Layer 6 of a small transformer language model trained on English Wikipedia (16 layers, counted from 0, width 96).
In attention head 1, each number of a token's query is one row of weights dot the token's vector x. The head spreads its attention over the tokens so far by the softmax of query dot key.

Query weights of the head. A number n stands for n times 0.0057.
q0: -26 -13 -3 11 49 3 -32 49 -41 -19 2 13 -11 14 4 1 -32 -26 32 -3 -10 6 3 -46 -5 49 -7 15 10 -30 30 11 15 8 -27 -32 -11 51 6 -4 -28 14 -21 -3 -13 -47 5 10 -25 3 3 -8 -4 5 5 2 -7 5 4 14 -10 -13 -20 16 -18 -14 11 7 -41 -11 -45 63 -16 -20 39 -1 -11 -39 -37 44 33 36 12 6 -3 -14 10 43 -64 63 25 48 53 8 1 -7
q1: -37 -1 54 15 -10 18 -21 13 -43 29 -10 -19 3 2 63 -24 0 3 22 16 -6 3 41 -7 24 12 22 -51 -12 -1 -14 -11 -17 8 -9 -24 15 -27 -20 -19 12 7 -27 -13 52 40 -21 30 28 -29 0 2 -25 -4 40 -60 16 22 11 -11 -16 -5 -20 42 0 -4 -31 23 4 -24 -39 30 17 28 -8 3 -16 -7 -32 -32 6 -38 39 -23 20 -17 -13 -1 16 8 16 -11 -11 29 -17 2
q2: 23 -44 -28 -2 -28 -25 -2 -13 -10 -20 -10 28 36 18 -32 -16 49 30 32 -18 26 -38 21 19 -20 -23 -70 -31 -12 33 15 17 5 -7 -9 35 10 -14 -12 -32 36 -16 42 3 -13 40 38 18 -25 -12 -17 35 0 13 -14 -10 -11 40 -37 11 15 -8 -21 -28 -20 12 -5 -33 22 29 41 -13 33 46 43 -8 -15 -13 -1 -25 -56 -33 -28 -29 16 -7 2 -36 43 -22 0 11 -20 3 -4 45
q3: 5 -20 -5 1 4 51 -13 9 -35 -21 -12 11 3 7 34 -55 12 -5 -11 -29 -7 -42 11 -14 -14 2 4 -31 -15 -3 20 12 5 -12 -9 -54 21 31 35 24 -7 41 6 -10 4 -28 -14 38 3 -23 12 18 4 -5 47 -26 7 -50 -10 -1 7 -7 26 21 -16 -28 27 -30 12 -28 -5 46 -1 -7 33 0 -12 31 34 -18 -26 45 11 2 -28 -8 -19 -6 -15 -2 41 9 20 38 -16 -7
q4: 27 1 15 21 -17 19 1 22 22 -36 -50 -13 7 -4 -17 -14 26 -25 -15 -61 38 17 -8 5 30 25 1 -3 27 -16 80 24 3 13 18 80 -17 -23 20 -35 -8 27 -12 30 -36 -29 -16 -20 5 -10 -33 27 -37 27 -16 6 16 -7 2 5 33 33 -3 -45 10 2 -15 -16 -23 -20 10 -14 4 -2 -19 -39 -19 46 -20 21 15 35 17 -12 -78 -33 -14 20 7 13 10 -21 -23 -16 18 17
q5: -38 27 1 -24 -11 44 -25 36 -4 17 0 -11 3 21 21 22 10 28 48 -12 -22 -1 13 2 -21 -16 -17 -10 5 10 -28 7 17 -2 -21 -27 6 -8 -16 7 16 -39 -23 -17 94 37 6 -46 -11 15 26 38 27 -33 -12 -36 -48 -33 -35 2 -2 -23 50 1 11 17 27 6 -29 -24 -21 41 10 -2 -36 -6 -23 -31 36 13 51 12 -13 -11 2 5 -10 -11 -10 5 1 18 25 15 4 -19
q6: -5 13 -29 -33 0 26 8 19 11 -1 33 -28 -59 7 20 7 -28 10 -30 -2 -61 21 3 7 11 12 19 -30 17 17 -8 -11 22 4 23 -1 -26 6 -18 56 -46 33 -2 -11 6 -10 42 15 -3 -69 -21 14 -15 0 58 -71 -16 24 -41 21 20 -11 -32 48 -24 -23 29 22 -13 18 -24 43 14 -7 6 48 -27 5 37 -23 -16 -32 3 43 6 -1 17 -19 3 -4 16 -19 21 9 -8 19
q7: -36 -15 26 -16 30 -12 -3 -8 4 -24 -2 15 14 -18 52 -4 -25 -20 -14 -38 10 -14 -9 3 -29 36 9 33 -19 -10 -26 1 -45 -3 21 20 -11 -42 44 50 5 17 -8 35 10 16 -21 -27 2 -11 -12 -8 23 33 18 -8 -59 44 24 8 3 -13 -13 9 -2 0 -11 35 -3 37 -55 11 24 7 8 -21 13 34 -36 -71 0 -2 15 19 66 -16 13 15 -44 -34 -6 -1 -31 -56 24 21
q8: 24 17 5 33 -10 6 -18 -37 36 -33 -23 -2 20 16 -2 45 11 25 32 -30 -11 27 -4 25 10 -10 24 -2 5 16 -10 -20 25 1 23 -56 -18 5 35 -21 -26 -25 -39 78 9 43 -18 -68 -8 -2 46 -50 44 -30 8 24 25 -39 25 -14 -38 38 -38 -22 57 -24 14 20 16 -13 -34 12 1 -35 -19 21 -20 -22 -36 -47 -38 45 0 12 15 -4 -23 -1 -14 54 11 -28 -58 2 5 11
q9: -3 14 4 20 -24 8 8 20 9 -17 29 6 3 5 -36 -6 2 32 11 8 -32 30 -9 -13 -4 3 29 -7 -11 23 -44 31 -10 32 -15 9 18 23 -8 -31 -31 -10 -22 6 1 -33 26 -6 -6 -23 40 -8 -8 10 -16 24 8 14 14 -5 -43 -37 -5 -3 -8 -6 21 -16 -22 3 -11 10 12 -27 -16 31 5 20 15 -4 -10 -3 -11 25 22 -10 1 -1 -17 1 -8 35 30 6 23 -19
q10: -6 -8 35 36 2 4 -16 41 1 -20 29 30 -4 -29 29 -14 25 -43 -21 -45 27 -39 -8 10 -10 30 7 -31 5 52 -25 9 4 -49 23 -15 7 32 31 -4 -11 10 -1 27 8 45 -6 -15 34 40 32 22 15 8 -49 -62 -9 11 -7 10 -41 -38 43 -32 -37 -47 -6 -34 14 -14 6 -46 13 -29 -57 -7 6 14 10 7 -10 -23 2 18 -10 -12 7 24 33 -16 -14 26 -1 27 -14 33
q11: 13 15 7 20 8 -26 -16 33 -6 -5 -1 42 4 40 10 11 18 -26 -15 -51 -24 -15 -14 17 2 -41 5 17 -17 -49 3 -22 17 -32 -12 20 38 13 29 -14 26 -3 6 12 16 -40 -1 27 33 -8 -4 55 -48 -8 3 37 -19 27 1 -22 34 -45 -48 7 -16 -31 61 -17 25 -32 -3 1 18 -40 18 82 20 -23 40 -10 -3 -20 3 -4 -57 -14 18 -68 26 48 11 32 -37 -36 16 -49
q12: 27 13 -49 -19 23 14 38 16 12 17 19 -1 2 4 1 -46 38 -19 -11 4 6 -25 -9 43 -35 37 -14 10 -19 -8 -3 -12 -10 5 8 54 -11 8 13 -33 14 7 11 3 36 -25 3 -16 -38 -30 9 -37 47 -50 18 -32 -58 3 -23 19 17 -46 -63 -27 31 22 -47 -32 -3 43 21 18 -1 9 13 -1 15 79 -36 -17 6 8 11 -21 18 34 24 1 -16 -14 8 -43 30 -11 -19 10
q13: 14 13 -8 -8 2 -1 -16 4 10 23 11 -16 2 -6 5 10 -5 58 6 22 -31 20 14 -11 -8 31 -14 1 14 -3 -49 27 -38 0 -15 -26 -38 25 48 -38 20 -11 -6 7 4 -26 23 18 -15 13 -36 60 -10 -10 28 20 42 -10 0 13 -36 -35 -15 -14 -28 17 11 -38 -26 9 12 22 21 18 -19 -9 -10 29 29 5 39 -41 5 -7 -74 33 -27 -27 5 -13 22 -8 -4 -8 35 -4
q14: -44 36 -16 15 -27 -6 3 23 24 5 33 -8 -26 10 9 -40 -2 21 -26 -38 -41 3 5 2 44 23 13 41 -20 -14 -1 8 -30 18 5 -16 69 4 -19 54 -4 -2 -11 -64 11 16 -7 -27 2 -19 5 -63 -4 25 49 -27 48 -15 24 16 -39 -24 13 10 -6 -29 25 -21 -17 21 -63 7 -2 -58 14 33 18 12 33 14 65 26 15 13 -23 8 11 19 -39 62 -64 -41 -25 8 -8 -7
q15: -6 39 44 0 22 -14 2 9 16 -31 -2 25 -12 5 -35 15 59 -28 10 9 -24 17 -22 -33 -6 0 -14 -3 29 34 38 22 6 -5 -30 -6 22 27 -1 30 13 -5 12 5 -57 19 -10 10 -7 -15 -3 -39 -19 35 -20 -2 1 -5 18 0 19 -9 22 -20 -37 14 -19 -9 -7 -2 5 52 -32 -18 18 -14 34 22 31 -33 15 4 -34 14 -26 -10 -15 27 -5 34 -14 -46 20 -18 -6 -9
q16: 1 -7 24 -15 -3 1 -15 -26 19 2 9 8 -6 -13 4 -7 -1 8 40 -10 1 -4 -20 6 -6 -18 6 10 -25 -8 -16 -17 -1 6 11 14 9 13 -26 11 9 -7 -15 17 -13 14 12 -3 -5 -2 8 25 8 -15 27 6 10 20 6 1 14 9 2 -27 31 5 15 -15 -9 10 1 22 -12 5 4 28 0 -13 -37 -4 13 3 10 -14 -25 -10 -34 5 -1 13 13 -45 -30 -5 19 -13
q17: -3 3 12 44 -6 -7 -20 42 -32 35 -37 48 -23 -1 37 -13 -1 4 -14 -2 -26 -9 20 -41 27 41 -6 -19 -2 -12 -51 18 52 -34 -13 -39 10 5 -1 10 0 5 -28 22 -9 -2 -2 40 -23 -24 2 12 -1 7 22 -52 -35 3 -53 0 -6 -1 -17 58 19 21 -46 -5 -28 -6 32 42 -14 7 -3 15 -22 35 -14 0 22 21 3 14 -67 -3 3 36 -38 32 2 23 -11 -15 6 -13
q18: -27 4 30 6 6 -28 -33 6 -11 47 -32 18 -11 -24 -1 -28 2 -2 39 4 4 2 40 -33 -12 4 -7 -14 10 -14 -7 10 3 20 6 -20 -3 16 7 14 -7 -33 2 -15 7 -1 -9 -3 -1 -4 15 -9 -14 -1 36 -19 9 -27 -30 16 -19 9 -2 43 24 -42 -33 -9 -14 -28 -8 20 -25 -22 36 29 -35 -17 -8 42 18 18 25 57 19 40 11 -17 -16 23 36 -45 10 45 -26 1
q19: 12 0 -12 -36 1 -16 8 19 1 12 50 3 -20 -29 -11 13 26 -18 -25 -28 -42 -8 -42 6 -14 27 -19 18 -19 -14 13 27 7 25 -1 11 -14 -25 -30 44 39 -51 31 6 17 -17 1 3 -23 0 22 -26 24 17 -26 -4 18 39 19 30 18 0 -25 7 -13 3 37 7 -32 11 -27 -18 12 1 39 25 21 -4 5 -25 26 -17 6 -20 -4 4 -29 -15 2 -22 -19 28 -7 32 -21 -12
q20: 0 -2 -30 3 -11 -51 6 -1 -6 -29 -7 61 -13 -9 -10 -4 -36 -27 -15 -3 -16 24 31 -3 4 -25 13 -13 31 -13 -41 39 9 36 17 -19 44 -11 5 -13 -19 4 21 -11 -2 16 -18 16 -2 -37 -14 24 7 -15 28 -15 21 -14 -41 11 -15 -7 15 31 12 22 -34 8 4 -70 10 15 -15 12 44 7 6 49 -39 27 17 -14 1 8 -10 13 -22 -46 7 26 35 15 -5 -10 -19 -16
q21: -36 18 8 -9 36 44 34 41 57 26 11 -17 6 -22 33 -10 -6 16 32 -10 -11 -4 1 -17 27 25 -17 4 -35 -10 12 42 25 0 -31 -5 31 -4 -20 29 -5 -17 -63 -13 -6 -43 0 83 4 -6 -28 -17 -1 21 19 32 18 28 -20 46 11 -15 -38 9 -14 -57 13 22 -54 -1 -10 -14 8 -17 -33 -53 8 -6 11 29 41 -12 3 -3 -35 -2 -14 21 0 -30 -44 -15 -18 -38 -3 -2
q22: 25 -6 -13 17 -24 -42 2 23 -8 -8 -9 29 5 16 -15 -21 20 -20 -21 51 -20 7 -9 -13 23 9 -51 19 -31 34 20 -30 -30 -9 -11 29 11 -7 -13 -8 -25 8 31 -22 -23 -24 11 -52 -8 -38 45 9 -6 23 -34 -15 -35 24 28 5 7 10 -28 4 22 30 44 -2 -15 33 24 -5 2 12 -19 -1 13 22 16 17 11 2 16 -42 -29 -44 -19 10 27 -12 16 5 -3 -10 86 -37
q23: 4 15 -36 -7 -5 77 -14 13 18 63 -19 37 28 7 35 9 -13 4 -8 -65 -9 -15 20 -10 -14 -35 -23 -23 -10 22 10 -46 8 -31 33 12 17 12 6 -15 -7 8 -27 -21 22 1 28 -20 40 -20 -14 46 11 9 31 0 -21 -12 -20 14 -17 -11 -11 17 16 -10 17 12 -13 33 -30 13 -35 10 6 5 -16 32 -35 14 -7 -13 -16 26 -19 9 -21 -23 3 -10 -20 18 -3 -4 11 6
q24: -39 27 -30 23 -11 -4 33 -20 7 21 -23 35 -12 5 15 4 -22 -9 -30 -50 41 -77 -12 -46 -23 -10 35 -1 8 24 31 24 -9 4 16 -18 -22 4 50 31 -12 13 -8 -37 18 -4 -16 3 17 -12 -2 2 -34 28 4 -16 -14 51 -33 39 20 -5 35 -37 29 -44 -10 14 -5 4 10 12 27 31 -8 -27 -13 -19 0 17 -38 -19 -4 19 -7 29 -22 20 3 1 -5 17 -20 5 24 32
q25: -44 -12 -11 30 18 -19 3 22 -59 36 38 -8 52 -7 30 0 -28 -21 5 9 -8 -10 -7 2 -23 27 8 -26 4 5 7 -16 3 31 -22 -45 40 -1 -30 29 -12 -8 8 -10 52 3 -17 13 9 -35 62 19 13 -37 38 -24 -4 20 1 6 11 15 -34 12 -23 -49 -28 28 -35 -10 -54 43 -14 -13 29 -4 14 -4 -24 -25 -16 19 18 22 -15 -18 -23 26 -5 61 38 -6 11 6 -31 9
q26: -1 -45 -53 -20 60 -9 -13 -43 6 30 10 24 12 29 24 12 30 -29 -44 7 -15 -24 -28 2 52 27 -1 27 8 -6 -5 35 -29 42 3 -27 5 -4 13 -19 32 -5 54 -61 -7 -24 -2 2 1 -5 -20 -18 18 29 -63 14 0 -20 -21 14 64 -16 31 32 37 -18 15 -19 -23 38 -48 21 -4 5 -55 5 23 -17 -43 -52 13 -22 -37 -26 -6 4 21 -5 4 29 -27 44 -15 -28 14 57
q27: 12 42 -17 12 9 0 26 33 -9 -33 -1 -40 -39 6 2 3 4 10 -3 1 20 1 32 2 -40 -24 49 -10 28 2 -23 33 -53 -4 15 13 3 28 -43 -16 20 -9 -25 0 -10 -23 20 -30 2 32 17 -7 -47 10 7 40 24 39 4 -20 -59 11 -26 -33 51 -3 17 12 -40 24 23 0 28 25 -2 -5 -61 -5 -54 -23 -13 -6 -12 27 9 43 -6 -32 10 -2 -11 27 -2 3 13 -26
q28: 40 -28 -7 -21 -38 15 2 4 -10 -2 -36 25 5 36 -12 34 3 42 -11 32 -29 -10 -9 0 1 20 -8 15 -3 2 -23 -15 -1 -3 28 -15 33 -10 -53 -31 -32 10 -36 6 -8 -33 -21 31 -22 34 -52 58 -10 30 -24 10 -27 35 -5 -12 11 10 6 -5 33 -22 6 -21 -20 -3 -9 41 -13 12 -1 11 -1 40 -5 33 11 -15 -37 39 25 -7 -16 12 -17 -36 7 0 14 47 -14 6
q29: -24 -19 -35 3 19 46 5 23 24 -18 -11 67 15 -8 33 -39 20 27 4 -34 11 15 12 -8 1 -10 -31 -40 5 -3 5 -1 4 -10 -22 33 -18 -19 1 -40 -19 28 -51 -19 -10 15 -19 21 24 30 -17 -46 18 0 10 37 -62 -78 -23 -8 -27 -5 64 -2 20 33 45 -25 -33 -12 -28 9 5 27 -19 17 36 48 -26 -32 -22 56 9 19 29 49 7 -17 -20 0 20 -3 15 -22 10 -53
q30: 16 -25 -9 -24 -15 -28 -5 -1 24 23 35 -25 -30 42 -19 -43 -4 -19 17 -30 -25 -11 -34 40 18 -33 27 -18 26 -39 25 8 24 -26 -18 -60 18 -1 -3 0 -46 -26 -8 3 7 7 9 27 -10 2 27 -26 6 3 18 28 -5 -18 7 -49 -3 3 -44 15 32 2 4 37 65 16 -10 31 17 20 -27 -18 14 8 -24 12 -4 -11 22 7 -16 20 11 24 22 -16 -23 20 52 -28 -7 31
q31: -29 30 -6 32 2 34 -22 17 -10 8 -20 -18 -17 31 25 -2 10 32 36 -39 8 -9 8 -14 -61 -15 -15 -1 -22 -1 -44 26 40 -5 -2 -52 -16 34 -4 30 -15 2 -17 -9 5 11 -44 -7 -23 -15 -11 17 -50 34 -37 -3 35 -15 34 -1 10 -34 -30 20 -56 19 -43 -28 -11 12 -2 3 0 3 2 -25 15 -7 -22 30 -1 42 30 -21 44 4 30 -26 -7 -8 62 19 15 6 -21 53

Each question shows a short text with each token's key, already scaled and adjusted for position as the last token sees it. A number n stands for n times 0.024.

Then comes the last token's vector x. A number n stands for n times 0.044.

0 "ed": 6 -1 13 -8 -1 10 -1 0 -18 77 -16 -7 25 -20 0 -1 1 -19 10 -13 11 -23 -22 23 13 -20 3 1 -15 -4 -6 -20
1 " on": 7 8 9 -1 6 6 0 -5 -20 71 -12 -8 19 -20 -6 -8 6 -17 12 -14 12 -15 -22 25 17 -12 1 2 -8 -5 -5 -18
2 " Feb": -22 16 6 10 10 12 7 6 -32 79 -12 4 29 -34 -6 13 4 7 30 -32 29 -11 -22 22 26 -38 24 1 -20 -7 -34 -22
3 "ruary": -14 8 -5 18 -7 14 5 -1 -24 74 -22 10 31 -28 -8 21 -16 17 26 -31 31 -5 -18 16 22 -48 20 0 -22 -9 -31 -31
4 " ": 19 -8 -11 6 -4 16 7 -7 -15 80 -17 -2 34 -45 -12 7 -21 15 29 -28 31 -13 -21 21 12 -39 17 3 -20 -13 -17 -23
5 "26": 25 -3 -16 14 -6 21 -3 4 -18 80 -18 -3 33 -44 -9 2 3 24 20 -29 18 6 -13 16 21 -48 16 -1 -23 -9 -1 -27
6 ",": 3 2 -3 5 -5 15 5 -5 -20 80 -20 -3 21 -12 -2 4 -3 6 18 -12 18 -18 -13 13 16 -15 9 3 -16 0 -8 -21
x: -3 5 -9 -23 -3 -13 -7 5 16 16 51 -7 67 -9 -30 17 -29 43 -8 0 -27 26 -30 26 -12 7 6 9 -2 -48 14 21 -11 -37 -27 -21 4 16 2 12 -13 2 -19 -33 3 4 12 15 21 18 -4 0 -7 -15 10 11 32 -3 -33 -49 -32 -1 0 15 12 -10 -22 34 -12 -13 -19 32 -1 16 -11 6 29 -1 -1 25 3 8 -12 17 -25 -24 -10 -17 -2 -3 67 -23 23 -4 -12 16
To which token does the last token give the most attention? 6 ","

0 "u": 7 7 11 -16 -1 16 -3 -3 -16 83 -12 -10 25 -23 -14 4 8 -14 10 -18 17 -13 -12 26 21 -26 16 7 -18 -8 -10 -20
1 " (": -9 9 18 -5 6 22 8 -1 -16 80 -14 -6 26 -21 -11 -3 14 -8 13 -20 19 -25 -22 26 16 -25 14 9 -16 -5 -8 -22
2 "C": -38 33 0 10 -3 28 12 3 -12 63 -9 -5 24 -34 -16 -15 -2 -2 22 -29 19 -13 -18 22 24 -44 26 12 -16 -17 -17 -42
3 "h": -17 16 -5 9 -4 26 12 -8 -14 69 -11 -7 32 -30 -18 -8 -33 15 27 -17 31 -5 -10 17 18 -50 19 3 -23 -18 -15 -29
4 "ile": 8 21 -8 12 1 16 -2 2 -20 66 -16 5 24 -38 -14 -16 -18 23 20 -18 15 2 -9 19 -1 -31 12 7 -5 -27 -11 -23
5 "an": 8 12 -4 12 4 18 12 -14 1 63 -11 -7 20 -17 -10 -2 -8 14 18 -18 17 -1 -1 15 24 -30 14 -10 -24 -4 -19 -23
6 ")\n": 11 7 -10 21 -11 32 4 -6 -25 77 -13 -8 28 -15 -9 1 10 21 21 -18 27 -8 -20 39 19 -40 13 14 -25 -18 -12 -26
x: -22 -14 3 1 -18 -20 17 -1 -6 9 53 -18 37 24 -42 12 -2 58 -7 7 -7 8 -22 5 -16 3 -22 -3 3 -42 3 27 -24 -13 -22 -13 16 5 21 15 -12 -2 -12 -18 12 26 -13 17 18 3 29 13 -3 -11 7 -13 11 -13 -5 3 4 -14 -26 39 -1 -16 -31 15 -24 16 -24 -3 -24 -2 -13 26 -15 -5 15 5 19 15 -34 28 -20 -26 -45 0 38 -1 58 0 45 -39 2 21
Which token does the last token look at most, and with what share of its attention? 6 ")\n", with about 40%

0 " Th": 12 4 15 -15 6 31 19 0 -8 62 -16 -8 31 -30 -12 -7 31 -21 18 -19 26 -16 -5 11 14 -40 13 0 -31 -15 -16 -24
1 "r": -32 20 13 -3 7 31 9 3 2 79 -16 -8 40 -37 -15 -13 32 -13 16 -19 31 -15 -12 25 3 -52 8 3 -27 -8 -20 -10
2 "ust": -27 14 7 -8 9 27 7 -5 -14 73 -6 -19 37 -28 4 -7 0 -16 26 -27 21 -12 -16 22 12 -43 17 -11 -24 -15 -31 -21
3 "ers": -6 33 4 -2 4 16 6 -14 -10 62 -16 -4 25 -34 1 -3 -12 -9 21 -23 15 -17 -27 23 22 -36 11 -5 -25 -9 -8 -24
4 ";": 3 15 3 3 2 16 2 1 -19 78 -15 -9 29 -17 -4 -5 -11 2 16 -13 21 -17 -23 25 15 -15 10 6 -15 -4 -8 -20
5 " (": 19 1 -1 10 -1 27 12 -1 -16 84 -15 -5 27 -24 -14 0 -2 13 23 -25 23 -22 -22 27 18 -30 15 8 -15 -9 -14 -24
6 "2": 17 -7 -26 20 -3 23 2 -3 -4 77 -19 -5 33 -28 -2 12 26 5 9 -12 20 -2 -20 17 22 -40 2 8 -26 -18 -12 -35
x: -3 2 -5 4 -41 -3 16 3 -15 7 29 18 32 6 17 -19 6 21 -37 34 -42 9 -9 -18 -31 28 22 -37 14 -7 -20 6 1 -12 -51 -14 1 25 10 21 -29 -1 -11 -51 43 35 -5 32 6 19 11 22 4 -4 11 -28 13 -23 -19 -19 -16 -13 14 55 -6 -19 -32 -16 -8 3 -8 18 -4 41 -9 25 -18 -7 24 15 21 13 -22 8 -4 -10 -42 13 35 9 41 -5 -9 -10 -30 -21
To which token does the last token give the most attention? 5 " ("

0 "l": 4 1 17 5 8 28 5 -2 -11 79 -1 -2 29 -32 2 4 28 -18 11 -16 27 -6 -3 22 19 -44 17 -9 -31 -16 -11 -28
1 "b": -21 15 4 1 2 18 7 -4 -22 74 -21 -9 33 -33 -12 -1 23 -16 12 -17 19 -15 -27 17 21 -39 19 -5 -27 -11 -13 -23
2 "/": -21 17 9 0 -2 12 5 -4 -7 78 -16 -11 28 -25 -15 -11 1 1 24 -16 14 -18 -22 30 12 -24 4 6 -21 -7 -9 -21
3 "1": -14 10 -11 11 0 18 2 4 -6 84 -23 -4 29 -32 -4 1 -32 7 23 -18 19 -6 -20 23 26 -46 3 1 -27 -13 -11 -26
4 "15": 12 1 -7 19 3 27 -1 4 -11 88 -12 0 38 -33 -10 0 -25 22 22 -19 30 -5 -13 20 17 -53 0 -1 -17 -16 -12 -26
5 "l": 28 9 -3 12 3 27 3 -1 -5 80 -6 1 27 -29 -6 4 5 15 27 -3 30 -4 -6 23 16 -40 16 -7 -20 -13 -13 -28
6 "b": 17 -3 -7 14 0 23 8 -4 -22 76 -26 -9 35 -28 -13 0 28 22 13 -16 25 -10 -28 15 18 -42 23 -8 -21 -16 -19 -24
x: -13 -6 -33 44 -41 3 -6 7 -21 8 -5 15 33 78 -6 -38 -24 1 8 -6 -7 0 -18 25 -7 2 8 -6 43 11 7 19 -2 -10 -4 -27 39 66 1 10 -17 34 -25 -12 17 -3 6 30 -17 13 5 18 -23 -49 10 6 15 -12 -19 -9 9 22 0 25 2 -1 -39 -5 -10 -4 -38 13 -25 -13 -54 20 8 8 30 -7 17 3 -13 28 -37 -1 -12 -14 -26 3 56 17 26 -35 -32 -43
Which token does the last token look at most, and with what share of its attention? 4 "15", with about 50%

0 "v": 3 7 16 -13 1 22 -5 -13 -12 79 -12 -1 24 -35 -7 6 29 -19 21 -20 21 -13 -20 30 15 -47 21 13 -35 -21 -18 -19
1 "]": -7 8 18 -5 -3 20 3 3 -12 84 -3 -10 25 -27 -13 3 18 -13 15 -26 14 -20 -29 31 28 -32 5 2 -32 -17 -15 -10
2 " |": -14 12 10 -4 5 17 6 3 -17 82 -16 -10 30 -17 -4 -1 1 -7 13 -18 20 -18 -24 25 15 -20 7 7 -19 -4 -11 -25
3 " ": -15 9 2 9 1 24 10 1 -10 87 -12 -4 38 -44 -14 4 -33 32 33 -29 34 -18 -23 27 25 -50 13 11 -24 -21 -19 -34
4 "198": 18 -2 -5 16 -19 13 11 4 -22 83 -25 2 30 -34 -2 2 -23 24 25 -27 25 -2 -12 31 20 -56 8 -2 -28 -8 -22 -30
5 "5": 25 -8 -17 9 -6 13 2 -6 -13 82 -27 -1 29 -30 -12 8 1 13 11 -17 30 -2 -18 13 23 -49 5 11 -21 -17 -13 -22
6 " |": 19 -9 -16 19 -12 22 12 7 -10 79 -24 -11 31 -29 -12 9 26 17 18 -18 30 0 -22 21 16 -44 8 2 -32 -21 -18 -42
x: -25 -7 -22 3 -30 -6 -1 3 -39 35 13 2 25 56 -22 24 -20 29 -16 -9 -1 15 8 15 -9 6 -9 -21 25 -38 -9 17 -4 -6 -38 -7 -1 23 -17 -13 -21 20 -29 -34 23 38 -2 15 -16 23 9 40 -40 -9 -8 22 28 -9 -42 31 -5 -7 20 38 1 -20 -39 0 -12 -6 -18 7 -19 24 -31 30 -25 7 19 31 26 16 -41 15 -3 8 -2 -13 24 3 42 -23 17 -26 -12 0
To which token does the last token give the most attention? 3 " "

0 ")\n": 8 -4 17 -5 5 23 3 -4 -23 81 -13 -7 29 -14 -7 -2 7 -22 3 -21 22 -20 -23 35 21 -27 9 13 -21 -13 -8 -20
1 "-": -7 12 14 -2 6 13 4 -3 -10 83 -15 -5 24 -20 -13 -7 16 -12 13 -17 18 -13 -29 29 12 -25 5 10 -22 -2 -9 -22
2 " May": -21 17 1 13 2 14 4 -1 -14 77 -13 8 23 -27 -7 10 4 7 22 -30 24 -4 -15 23 25 -37 12 -2 -18 -11 -28 -30
3 "a": -13 17 0 12 3 17 0 -6 -13 79 -17 -2 34 -27 -14 3 -24 7 12 -20 27 -12 -26 14 22 -39 11 -8 -18 -14 -8 -29
4 " c": 23 21 -10 6 -12 26 17 5 -9 72 -7 -2 24 -34 -12 -13 -34 20 17 -24 15 -13 -26 17 23 -44 15 23 -20 -33 -9 -28
5 "re": 24 12 1 19 -9 34 3 -11 -21 83 -1 -12 26 -29 -12 2 -7 20 34 -13 15 7 -17 17 11 -54 11 2 -23 -26 -15 -13
6 "ation": 11 1 -12 22 -2 20 11 -15 -9 84 -19 6 28 -26 -3 5 18 23 20 -14 15 -17 -23 26 14 -44 14 -7 -32 -25 -4 -24
x: -13 -37 0 21 -7 -3 -1 21 -42 20 34 -3 65 -9 9 6 -27 18 -48 7 -27 18 9 23 -40 -14 9 -1 42 4 7 44 9 -22 6 17 6 25 7 -11 -32 -10 5 -7 25 7 17 7 10 8 24 24 -31 2 10 -1 13 -24 -24 3 7 -9 8 51 11 -35 -32 5 -43 11 11 40 -33 -9 -18 34 -12 29 16 8 -28 -14 -58 27 -11 -20 -23 4 7 19 28 -47 24 -31 -26 -13
To which token does the last token give the most attention? 6 "ation"

0 " $": 13 18 27 -2 3 23 0 5 -16 83 -4 -5 32 -36 -11 1 33 -10 24 -31 19 -24 -27 22 19 -39 22 14 -18 -26 -21 -27
1 "29": -22 22 10 4 7 20 -3 8 -14 89 -26 -7 39 -42 -10 -1 24 -6 33 -35 19 -7 -16 24 35 -55 14 13 -23 -9 -9 -22
2 "7": -29 16 5 6 9 15 -1 -1 -7 82 -22 3 30 -38 -9 0 -7 16 31 -31 25 -3 -20 17 31 -60 5 10 -21 -3 -13 -27
3 ",": -6 7 9 -2 4 18 -2 -1 -23 86 -24 0 25 -22 -4 -1 -10 1 22 -13 20 -22 -23 18 16 -21 6 7 -16 -5 -8 -20
4 "4": 18 -10 -15 16 1 18 -1 -13 -7 70 -23 -13 30 -40 -10 12 -21 18 28 -21 21 -5 -19 19 20 -48 4 13 -24 1 -13 -26
5 "6": 24 -18 -20 22 4 15 -4 0 -5 75 -17 -9 31 -32 -5 13 3 10 25 -21 21 8 -19 17 21 -53 -1 5 -22 -4 -13 -23
6 "9": 17 -18 -24 23 2 20 2 2 -12 82 -16 1 31 -33 -13 -2 27 11 16 -13 28 4 -19 16 27 -60 2 0 -22 -6 -21 -25
x: -22 -21 -37 50 -17 25 21 6 -2 1 3 2 9 8 -23 -19 -11 25 3 33 -36 -8 8 -13 3 13 3 -71 37 25 -8 8 1 -4 -4 -41 18 21 -26 -8 -27 20 2 -23 29 28 -10 27 -25 -1 -4 24 -26 -21 38 -14 22 -4 -30 20 9 4 30 30 17 -5 -1 -5 12 -23 -22 30 5 10 -43 29 -19 0 35 -14 20 -2 -46 28 12 -17 -35 -20 31 8 30 -33 15 -20 -34 -8
To which token does the last token give the most attention? 3 ","

0 "an": 7 -4 21 -4 -2 10 10 -13 -9 80 -8 -11 27 -23 -4 2 6 -25 10 -17 19 -10 -12 21 20 -33 16 -3 -26 -5 -13 -29
1 "ia": -3 6 14 1 -2 11 4 -11 -19 75 -14 -17 25 -28 -5 -3 7 -19 5 -18 17 -19 -22 25 12 -24 12 3 -18 2 -8 -26
2 ")\n": -7 12 12 -2 1 22 3 -5 -22 76 -14 -9 27 -12 -4 -2 4 -14 11 -19 20 -21 -21 32 18 -24 8 12 -19 -9 -5 -17
3 "-": -13 14 5 2 0 15 5 -3 -11 79 -15 -9 27 -17 -13 -8 -13 5 18 -17 16 -12 -27 28 11 -25 5 9 -21 0 -7 -22
4 " Un": 7 10 -11 6 9 27 5 6 -14 84 -2 -11 19 -41 -15 -7 -24 24 33 -31 19 -4 -20 18 16 -37 15 6 -28 -15 -6 -39
5 "k": 35 -5 -13 0 -1 24 9 -7 -9 77 -8 0 34 -25 -16 -8 -8 26 28 -10 21 -15 -27 20 20 -41 23 -6 -25 -30 -18 -15
6 "ul": 22 -12 -26 16 9 26 1 -4 -11 65 8 -2 20 -34 -21 -6 18 19 13 -16 31 3 -19 33 17 -37 6 7 -37 -25 -19 -15
x: -12 -44 18 13 -19 -13 50 2 -51 4 44 25 12 6 -19 -19 18 1 -5 -16 -31 -3 -10 -17 -44 17 3 -43 59 7 -38 15 11 -4 -6 -11 1 15 -20 18 11 -3 -10 4 4 19 -3 20 -22 -5 28 1 -14 -8 -30 -17 8 -40 -5 27 -17 10 11 17 34 18 -57 49 -25 0 -46 31 -6 1 -14 46 -46 28 68 28 -8 37 -26 25 -3 -15 -26 -15 1 -1 14 9 15 -7 -7 0
Which two tokens does the last token look at most, in order? 4 " Un", 5 "k"